Layer 13 of a small transformer language model trained on English Wikipedia (16 layers, counted from 0, width 128).
A neuron's activation on a vector x is GELU(weights . x), where the dot is the dot product.

Input weights of the MLP neurons that the questions are about. A number n stands for (n - 500) times 0.0014.
n7: 262 236 420 602 431 258 458 819 730 654 533 646 368 513 342 310 477 572 500 607 505 374 281 350 580 640 500 443 596 330 614 606 599 711 667 393 452 236 641 452 473 198 476 245 451 292 757 671 599 371 534 710 530 414 455 614 336 329 602 609 392 391 464 322 427 470 638 225 333 455 276 323 448 438 526 416 742 504 500 378 561 543 673 578 766 381 428 544 551 450 592 500 592 337 540 777 540 500 427 487 155 289 327 421 509 655 563 460 453 628 816 478 589 439 797 541 412 684 772 557 474 557 464 584 397 688 689 492
n36: 301 524 454 624 400 522 483 668 411 588 614 455 513 320 272 568 563 399 620 442 456 518 428 265 735 599 387 540 460 451 606 387 469 247 528 477 465 486 429 545 554 449 574 414 407 490 461 609 493 627 510 738 608 531 380 599 316 598 503 705 268 602 365 360 584 617 460 327 458 510 620 549 552 411 451 402 554 232 475 440 461 448 571 397 464 497 576 489 369 594 589 392 606 697 550 517 304 574 663 369 458 528 301 621 521 562 410 642 466 657 416 464 289 351 527 373 578 627 824 436 385 535 398 749 659 612 574 515
n92: 457 400 447 714 353 607 610 397 346 711 423 388 588 603 662 520 413 442 358 450 508 291 471 388 598 431 500 523 422 553 435 528 305 666 397 428 439 557 512 584 774 403 578 500 698 424 562 283 524 412 547 480 384 412 525 775 572 612 751 590 400 594 710 270 420 647 655 420 618 564 492 436 524 677 532 228 430 440 566 536 230 400 644 427 599 416 694 239 401 303 581 520 541 389 262 630 421 605 512 476 634 529 372 630 484 264 737 418 587 98 368 162 677 337 469 504 276 561 605 227 460 500 594 663 626 539 512 425
n105: 429 449 288 486 471 540 500 329 586 572 681 298 507 367 528 596 411 357 474 489 318 598 196 664 433 324 572 524 609 577 327 529 410 549 547 497 778 673 381 369 707 616 517 411 396 456 642 466 576 423 581 403 334 453 579 447 460 413 372 256 447 634 766 323 504 514 532 406 478 469 559 489 594 571 460 595 675 432 466 526 489 315 623 424 653 521 604 644 268 360 651 500 581 262 615 429 572 328 532 566 471 382 290 496 430 321 387 400 457 771 674 545 601 559 567 530 658 441 560 725 725 574 470 703 351 532 448 593
n116: 559 522 462 485 441 425 347 561 738 444 679 215 461 80 414 464 318 419 564 566 434 523 419 403 576 572 418 574 543 605 602 591 419 504 691 624 481 625 743 407 762 421 538 394 332 597 485 485 467 347 518 677 293 441 399 540 359 403 431 521 403 362 761 507 619 566 536 437 606 574 500 481 437 343 530 352 633 346 718 706 478 664 626 468 649 521 636 602 493 522 406 400 391 537 268 445 550 500 607 376 372 549 333 757 474 242 477 598 218 333 686 573 775 594 500 411 409 583 590 451 675 459 512 532 479 500 417 480
n137: 664 364 583 358 446 347 253 448 515 456 571 465 574 588 436 277 433 306 461 504 269 476 612 489 523 653 699 463 490 406 429 500 300 536 554 386 606 500 508 512 476 342 507 702 317 415 663 415 554 560 511 431 326 651 484 709 369 565 496 583 536 712 313 452 500 442 654 458 287 683 472 573 395 408 594 545 335 642 444 637 500 663 309 797 600 367 688 334 561 474 358 272 685 539 516 626 456 523 581 524 426 472 306 701 296 284 367 528 653 484 492 424 639 713 594 472 559 638 722 512 725 539 303 373 810 350 725 565
n162: 330 474 546 393 418 428 463 477 419 475 727 399 400 500 540 562 473 539 306 508 229 641 294 345 800 462 480 393 487 599 458 522 359 691 652 529 337 393 538 421 683 456 646 640 423 650 431 754 530 633 485 753 507 384 418 537 515 336 471 381 261 511 642 536 635 403 554 89 530 663 386 623 496 519 232 584 489 592 415 466 251 267 623 543 500 550 426 515 696 363 527 391 572 485 458 515 582 655 463 694 492 416 489 504 447 634 675 573 341 293 508 291 523 691 540 375 416 572 747 424 508 466 481 417 639 667 427 603
n191: 472 405 604 316 762 477 514 446 545 464 500 570 601 458 344 510 322 346 454 526 585 628 358 554 421 489 460 426 406 415 308 465 451 493 674 497 436 600 475 394 474 466 464 576 406 549 410 599 619 632 356 775 454 367 522 576 258 518 555 477 526 548 552 483 370 413 480 591 275 530 461 412 451 316 412 524 776 269 507 606 412 525 432 403 327 520 628 826 802 459 607 528 528 531 464 510 654 256 535 653 578 614 447 353 756 515 278 736 299 525 426 431 583 614 541 533 643 703 643 504 493 529 433 605 403 578 439 463
n221: 575 413 729 493 568 465 452 504 485 504 438 485 587 297 723 456 514 543 504 457 452 413 351 599 352 577 683 486 574 404 450 616 432 405 466 702 393 361 473 355 520 552 521 530 488 390 512 429 534 558 541 767 530 534 563 682 489 188 612 372 472 374 540 569 470 331 559 579 458 489 650 625 439 492 496 540 783 528 723 707 351 272 453 750 481 330 567 523 627 430 407 557 262 259 582 706 287 473 515 504 423 620 413 384 619 348 272 685 407 531 435 445 332 539 493 504 573 512 493 782 572 658 529 12 554 592 361 305
n291: 474 473 347 640 379 686 294 394 451 575 573 344 252 530 364 645 497 448 109 322 556 544 381 592 616 624 608 558 344 496 326 613 405 619 685 580 496 772 707 462 575 367 426 504 406 687 633 691 758 559 608 583 462 630 540 594 393 417 571 607 504 511 564 368 298 564 459 432 372 576 500 439 634 563 381 589 733 522 425 735 519 343 617 434 767 413 583 659 477 220 543 325 581 606 469 508 611 361 428 426 600 279 523 492 488 307 409 360 406 555 806 634 539 252 677 488 519 454 526 570 542 411 462 374 384 585 516 456
n302: 603 453 545 572 468 373 479 400 496 680 472 381 355 392 748 567 546 496 544 496 731 232 451 392 592 471 674 583 423 544 463 521 371 515 349 689 416 482 611 507 432 595 510 443 601 424 660 651 655 257 472 522 493 580 602 585 558 752 681 598 583 581 439 521 431 460 482 334 544 373 507 533 279 455 515 465 703 510 578 661 628 624 697 583 400 445 536 526 529 566 592 482 838 572 593 436 489 562 374 195 375 205 290 747 639 393 414 375 489 415 435 459 574 356 539 236 467 540 444 371 453 338 391 321 628 560 301 449
n312: 379 444 575 514 382 532 538 478 448 701 571 636 390 559 520 555 478 296 447 373 522 504 635 433 497 564 397 647 369 486 557 462 493 482 687 437 500 532 367 722 453 599 767 649 507 388 680 464 420 628 213 542 483 595 193 476 566 646 644 546 577 548 368 406 419 517 531 455 229 328 575 336 332 446 532 418 537 480 291 557 267 641 500 423 540 303 535 793 607 547 529 518 646 594 478 407 569 422 538 425 553 693 542 632 706 297 591 532 583 478 475 561 352 354 548 529 450 593 497 611 275 333 359 466 610 725 446 512
n496: 512 581 161 353 440 600 464 247 734 849 539 408 565 524 551 480 463 248 414 412 559 184 500 384 563 721 487 703 464 386 561 560 512 496 344 688 638 820 364 508 504 343 489 313 554 557 438 408 869 454 649 452 629 448 357 540 580 513 413 579 412 331 656 736 585 628 648 464 504 370 676 552 577 637 447 430 324 481 479 602 496 326 488 427 728 327 715 475 424 481 467 375 574 492 463 512 403 577 508 484 537 713 496 471 549 381 420 282 611 640 245 488 475 229 527 765 643 525 531 619 415 508 503 531 250 523 303 257

Each question shows a token from some text and the vector x that enters the MLP there. A number n stands for (n - 500) times 0.013.

"ase": 450 490 515 602 477 485 493 608 469 406 423 486 508 471 471 508 585 544 527 509 462 485 541 500 504 510 545 517 558 497 441 555 551 513 505 493 544 561 507 420 496 505 418 489 496 526 460 498 541 535 518 485 529 469 445 490 579 527 464 507 469 493 543 572 541 575 77 476 511 538 545 550 537 534 508 465 507 547 458 525 490 513 417 510 604 498 613 494 467 653 476 531 477 562 503 529 479 477 433 434 554 475 577 445 454 464 409 498 511 432 474 528 492 435 504 479 491 462 544 493 434 510 567 536 473 510 504 538
Which three neurons fire most, strongest first? n36, n291, n496

"\n": 508 525 461 525 551 508 542 529 470 491 452 539 549 551 656 610 475 493 531 509 491 432 522 477 458 535 508 424 385 399 561 477 500 475 484 579 416 539 464 454 521 544 411 510 515 533 474 518 562 585 473 479 396 531 592 457 539 465 463 611 521 444 504 469 375 584 397 463 546 450 500 499 498 523 498 486 368 482 406 468 579 524 425 442 455 494 541 459 501 460 427 503 576 434 465 413 517 419 490 537 498 437 611 493 421 516 541 484 495 514 509 514 496 575 483 538 482 525 477 454 398 429 793 615 489 452 522 592
Which neuron lights up most? n92

" gen": 450 514 537 464 468 552 493 561 536 328 458 524 579 650 599 568 585 526 585 484 546 475 482 469 536 418 594 433 611 478 508 591 495 483 508 553 563 576 511 402 548 463 393 536 696 461 437 465 451 458 617 450 457 496 551 442 499 450 552 389 536 487 468 528 591 535 294 468 595 443 436 475 535 552 525 431 571 514 461 342 405 450 530 595 535 548 378 300 579 656 352 550 552 370 510 358 631 437 523 500 492 531 553 562 532 439 574 544 458 482 524 482 537 386 491 530 543 471 561 438 530 433 567 441 409 455 432 487
Which neuron lights up most? n92

" other": 455 512 538 503 499 517 595 527 441 397 423 411 468 540 515 414 540 511 547 540 540 548 491 463 488 501 496 556 534 506 573 520 528 456 544 456 474 459 447 381 551 503 480 573 600 543 498 499 452 455 546 412 486 484 667 565 513 533 500 528 461 504 535 531 487 568 120 463 485 567 387 451 472 526 460 416 446 460 431 433 476 493 406 520 436 538 522 500 533 567 579 593 431 508 481 530 537 555 525 577 563 528 478 523 503 480 506 518 527 564 494 532 647 524 535 599 457 513 422 540 502 582 623 454 477 390 460 480
Which neuron lights up most? n92

"N": 510 420 472 609 587 543 483 479 461 412 474 457 547 584 511 506 614 521 561 431 533 523 471 547 459 470 437 454 548 542 353 421 433 504 461 490 598 612 446 419 464 485 537 539 566 497 506 435 502 468 599 561 495 416 613 511 489 515 489 507 367 461 416 480 457 425 395 529 554 441 480 487 573 486 531 509 426 429 480 571 485 451 490 526 440 620 455 463 504 872 558 545 654 504 499 336 687 554 483 524 408 546 469 485 482 420 517 494 553 498 497 443 547 468 463 501 510 457 500 390 507 427 648 563 485 447 397 497
Which neuron lights up most? n302

" P": 478 472 594 589 412 530 435 435 445 384 416 518 522 533 564 458 716 587 494 453 558 533 531 555 477 501 463 456 538 495 415 384 527 513 461 503 509 478 451 477 584 555 498 527 431 459 431 599 431 574 563 475 572 505 620 572 509 517 486 457 490 458 535 462 465 526 405 450 544 472 492 514 508 517 507 477 540 476 534 507 517 554 432 516 498 583 501 450 445 540 438 505 441 521 376 528 523 493 492 500 494 509 474 490 379 510 475 481 588 525 478 470 514 443 448 517 478 490 441 438 516 564 817 507 507 466 426 422
The two highest activations, in order: n92, n221

" ,": 484 512 496 453 472 514 525 393 529 400 446 491 581 459 477 535 577 421 466 447 496 512 527 518 427 473 512 582 536 443 386 490 563 547 550 494 512 620 448 412 592 547 417 404 433 542 447 519 412 494 534 480 501 617 604 498 481 439 471 457 488 546 552 508 517 552 173 522 468 388 503 569 488 524 476 511 506 469 510 483 522 560 571 538 501 484 505 434 493 531 425 482 470 506 473 389 527 484 503 546 607 553 527 479 471 540 519 537 415 577 499 589 556 456 442 519 536 523 485 471 442 582 706 548 503 462 501 538
Which neuron lights up most? n105

" |": 556 529 477 506 499 567 502 569 537 427 443 521 505 491 490 555 470 493 534 512 505 555 536 467 533 505 539 523 507 513 482 461 470 468 563 594 522 484 437 473 506 544 498 505 506 505 526 547 492 526 488 509 462 491 470 468 496 467 460 462 432 594 473 510 470 471 163 448 463 412 431 573 443 521 445 523 517 456 543 526 516 453 535 484 581 504 515 414 492 512 445 514 471 525 523 488 497 460 481 568 441 462 476 516 551 501 445 461 509 502 515 518 533 473 523 459 520 536 527 495 495 508 735 624 470 323 425 586
Which neuron lights up most? n105

"io": 461 531 502 465 460 532 512 431 551 442 534 530 587 545 438 542 580 448 564 464 479 521 463 507 481 563 590 494 513 423 463 493 572 657 454 538 451 500 458 428 583 457 419 480 555 476 445 537 509 414 488 501 496 518 492 489 455 510 498 432 567 596 549 506 558 601 147 482 538 454 479 637 487 590 508 525 513 535 548 527 458 524 513 465 521 512 472 474 554 757 436 561 516 546 480 363 524 444 462 514 521 523 442 475 534 516 487 499 438 510 452 568 447 468 409 534 512 522 448 497 414 600 560 484 436 424 567 495
Which neuron lights up most? n496

":": 460 493 546 487 428 544 394 554 478 526 516 561 567 427 454 432 598 629 578 605 588 559 550 511 476 447 382 484 526 415 359 486 528 506 506 298 467 375 379 577 401 591 419 464 609 555 464 586 409 441 394 552 398 447 712 567 502 482 529 566 450 538 467 563 431 573 536 389 474 557 431 618 624 499 535 382 387 488 496 455 614 466 509 541 426 489 410 377 547 617 418 516 661 345 461 472 571 515 443 486 541 447 581 426 506 602 527 511 584 514 493 500 480 514 548 464 431 425 513 471 403 493 649 574 442 477 515 544
Which neuron lights up most? n7

" b": 438 474 458 650 479 479 489 529 510 335 425 517 534 487 525 427 644 596 527 508 546 452 505 460 489 537 475 432 691 454 523 419 586 589 497 350 556 491 499 519 546 521 414 477 475 452 511 558 549 395 526 475 434 459 583 484 468 371 461 410 450 438 487 428 447 515 317 505 486 516 426 451 523 616 448 544 579 640 559 416 554 597 469 534 528 539 453 622 437 447 426 642 539 480 416 442 567 486 500 541 385 513 621 504 518 553 502 486 507 501 583 516 531 556 543 481 515 487 430 552 473 574 713 505 438 430 503 446
Which neuron lights up most? n7

" S": 539 482 485 564 350 583 408 553 471 472 463 525 576 459 526 470 543 514 520 485 515 518 507 457 554 535 544 511 603 481 458 415 487 453 496 557 461 612 562 454 462 535 332 455 484 413 477 509 470 545 476 559 552 522 649 460 492 439 477 436 553 556 481 419 436 546 376 481 519 445 461 562 526 620 527 466 457 596 566 444 349 636 492 555 506 556 561 485 507 580 431 457 478 479 422 463 531 526 477 453 500 538 500 489 464 551 533 533 528 545 453 452 535 517 482 422 449 384 476 458 504 463 804 500 499 495 539 415
Which neuron lights up most? n92

" w": 446 495 469 515 492 541 489 426 547 357 490 485 561 513 485 448 589 501 430 450 498 448 572 489 506 435 604 384 562 573 510 395 567 587 583 462 494 527 494 427 502 434 461 536 541 469 501 484 544 576 383 470 482 490 596 509 449 501 538 448 539 530 433 518 473 532 363 406 443 530 482 516 382 472 428 412 567 536 485 663 626 562 495 455 498 571 451 550 481 527 465 503 518 643 530 300 624 498 511 482 544 444 572 514 500 483 457 493 479 514 553 545 450 428 546 557 459 489 446 529 477 515 796 471 449 446 551 501
Which three neurons fire most, strongest first? n291, n191, n302

"us": 493 476 510 537 511 455 516 536 517 423 532 481 590 514 472 440 555 520 497 462 475 575 484 551 482 543 521 533 511 466 508 532 536 590 507 505 451 393 480 446 534 504 501 505 504 457 487 493 494 495 485 477 474 527 443 516 493 566 514 507 488 520 478 496 521 570 168 486 422 470 441 462 587 476 460 562 514 511 468 557 474 468 524 511 485 472 372 447 537 825 375 569 528 570 520 541 555 477 528 450 541 514 487 442 543 506 520 511 477 512 426 544 476 457 523 484 529 477 438 504 455 557 680 525 473 371 516 508
Which neuron lights up most? n36

"ap": 541 482 474 527 418 487 463 455 572 372 483 468 572 483 493 571 528 551 465 439 505 491 504 576 417 525 545 395 557 499 445 469 491 537 568 573 467 444 485 492 541 559 481 456 558 407 492 556 544 566 499 470 511 526 494 505 454 554 530 443 573 453 532 455 456 474 315 469 547 418 509 532 620 415 462 476 592 583 473 541 487 376 493 490 490 569 373 438 521 900 437 486 570 612 511 514 469 497 586 477 499 475 598 442 482 417 529 482 554 494 425 507 474 380 531 575 462 431 422 547 592 565 594 455 507 345 440 558
The most active neuron and its activation: n221, at about 1.1

" 11": 523 467 458 592 504 595 473 427 507 375 523 575 482 554 489 485 463 492 587 515 494 494 630 619 514 380 485 530 452 414 489 444 496 459 542 492 529 484 419 492 510 526 518 484 512 475 491 554 506 446 553 415 535 448 475 491 636 454 559 620 575 455 494 597 416 591 363 509 428 474 355 409 478 633 527 546 312 541 455 384 555 425 489 486 439 478 521 458 399 766 524 548 606 472 545 359 598 454 528 449 439 462 481 425 469 440 492 573 597 584 570 519 552 477 429 535 433 477 527 519 547 443 675 568 439 410 500 466
The two highest activations, in order: n105, n496

"gl": 521 469 496 491 559 521 570 456 561 372 449 472 551 487 557 501 575 655 488 527 522 533 555 458 529 483 522 359 665 405 619 554 465 611 432 491 484 451 556 493 440 567 392 533 462 570 600 505 484 489 428 519 601 352 600 578 438 550 529 277 436 466 511 580 356 521 407 544 381 497 469 548 587 441 463 497 406 494 431 325 410 416 539 552 475 617 454 528 511 524 447 597 479 383 546 357 578 526 371 616 450 523 667 411 429 462 471 669 597 447 453 568 566 349 490 532 514 471 436 450 453 569 578 500 559 452 513 537
The two highest activations, in order: n162, n221

"A": 541 430 480 529 491 566 605 451 501 457 480 434 451 523 527 565 550 522 473 393 461 486 532 524 497 505 460 477 517 552 443 413 573 459 486 605 570 500 442 362 601 489 397 510 502 392 517 449 538 481 693 428 497 514 444 444 506 523 588 499 513 541 412 559 498 437 326 572 505 437 510 436 546 563 476 524 421 544 510 459 520 495 469 486 476 614 466 405 432 737 546 505 518 528 490 499 435 566 514 415 458 473 451 516 475 492 565 475 578 570 477 482 466 557 387 508 530 412 559 474 563 458 731 500 410 599 418 541
Which three neurons fire most, strongest first? n496, n105, n302

"H": 549 383 528 502 355 548 507 536 533 384 442 407 575 475 415 441 420 518 596 444 542 518 479 584 534 623 469 546 571 573 453 351 487 510 505 486 596 569 578 450 522 584 430 571 454 436 567 528 493 484 527 539 533 514 452 546 546 432 450 412 508 585 427 594 388 507 383 491 432 467 444 423 513 353 603 513 442 544 542 457 438 529 355 541 534 645 471 508 429 640 468 426 567 567 486 420 513 517 459 486 569 487 549 485 450 472 450 407 565 567 555 617 525 579 384 483 559 422 483 596 480 526 714 457 508 385 559 481
The most active neuron and its activation: n137, at about 2.5

" d": 451 597 493 438 450 568 566 466 530 430 421 546 486 518 553 525 651 513 411 539 434 456 551 496 462 514 459 369 623 507 544 463 487 507 530 440 491 457 514 459 582 429 495 557 450 537 380 579 596 541 522 511 420 516 478 483 512 435 525 478 426 615 486 553 391 464 370 441 474 429 444 546 593 599 414 426 480 543 487 549 548 564 446 563 560 487 477 416 530 563 474 568 464 613 478 436 530 382 543 451 518 505 400 512 474 499 514 518 491 464 549 614 469 505 430 535 431 469 497 545 406 522 790 499 490 425 587 463
The most active neuron and its activation: n162, at about 0.45

" its": 447 504 516 507 460 536 498 524 496 393 560 499 559 550 434 517 555 508 508 547 509 475 496 586 500 562 396 573 489 428 550 498 587 540 519 537 562 490 446 535 576 530 456 488 488 558 460 532 455 547 542 434 557 569 591 562 482 498 504 499 568 566 550 502 468 541 56 490 483 465 522 471 492 533 459 510 503 496 447 481 446 498 460 477 465 536 543 474 520 471 511 460 478 455 534 426 474 500 520 561 516 438 532 514 487 508 543 497 463 543 486 454 506 493 562 471 509 487 488 529 493 561 583 423 479 466 406 523
The two highest activations, in order: n291, n105

" prop": 431 481 598 663 407 505 344 467 470 381 460 522 595 546 440 523 688 579 473 626 504 597 549 432 527 572 333 399 567 326 589 502 545 492 597 457 430 384 585 467 587 437 459 361 481 500 376 595 352 537 571 559 485 435 479 618 583 366 487 478 561 540 548 514 438 402 408 443 553 544 401 581 475 525 592 411 502 576 479 376 498 531 470 571 438 611 458 574 511 476 439 519 632 571 404 357 590 575 557 472 460 535 561 507 401 492 631 476 447 411 570 458 519 554 627 549 563 449 382 492 470 497 520 513 473 481 509 490
The two highest activations, in order: n162, n7

" sh": 464 490 610 549 482 530 455 499 565 454 422 389 523 503 454 516 575 512 527 490 524 437 537 502 393 545 409 355 670 571 534 460 499 532 561 316 486 458 417 460 402 542 431 383 450 520 618 438 558 560 605 540 507 472 382 471 419 511 534 399 495 642 590 523 524 425 347 530 542 479 372 410 442 474 613 376 485 592 547 444 534 558 547 540 512 614 471 550 567 478 455 574 481 555 505 359 572 514 476 559 517 425 534 456 471 602 557 364 528 503 544 511 604 456 560 573 491 550 410 482 455 418 641 434 506 502 588 565
The most active neuron and its activation: n7, at about 2.4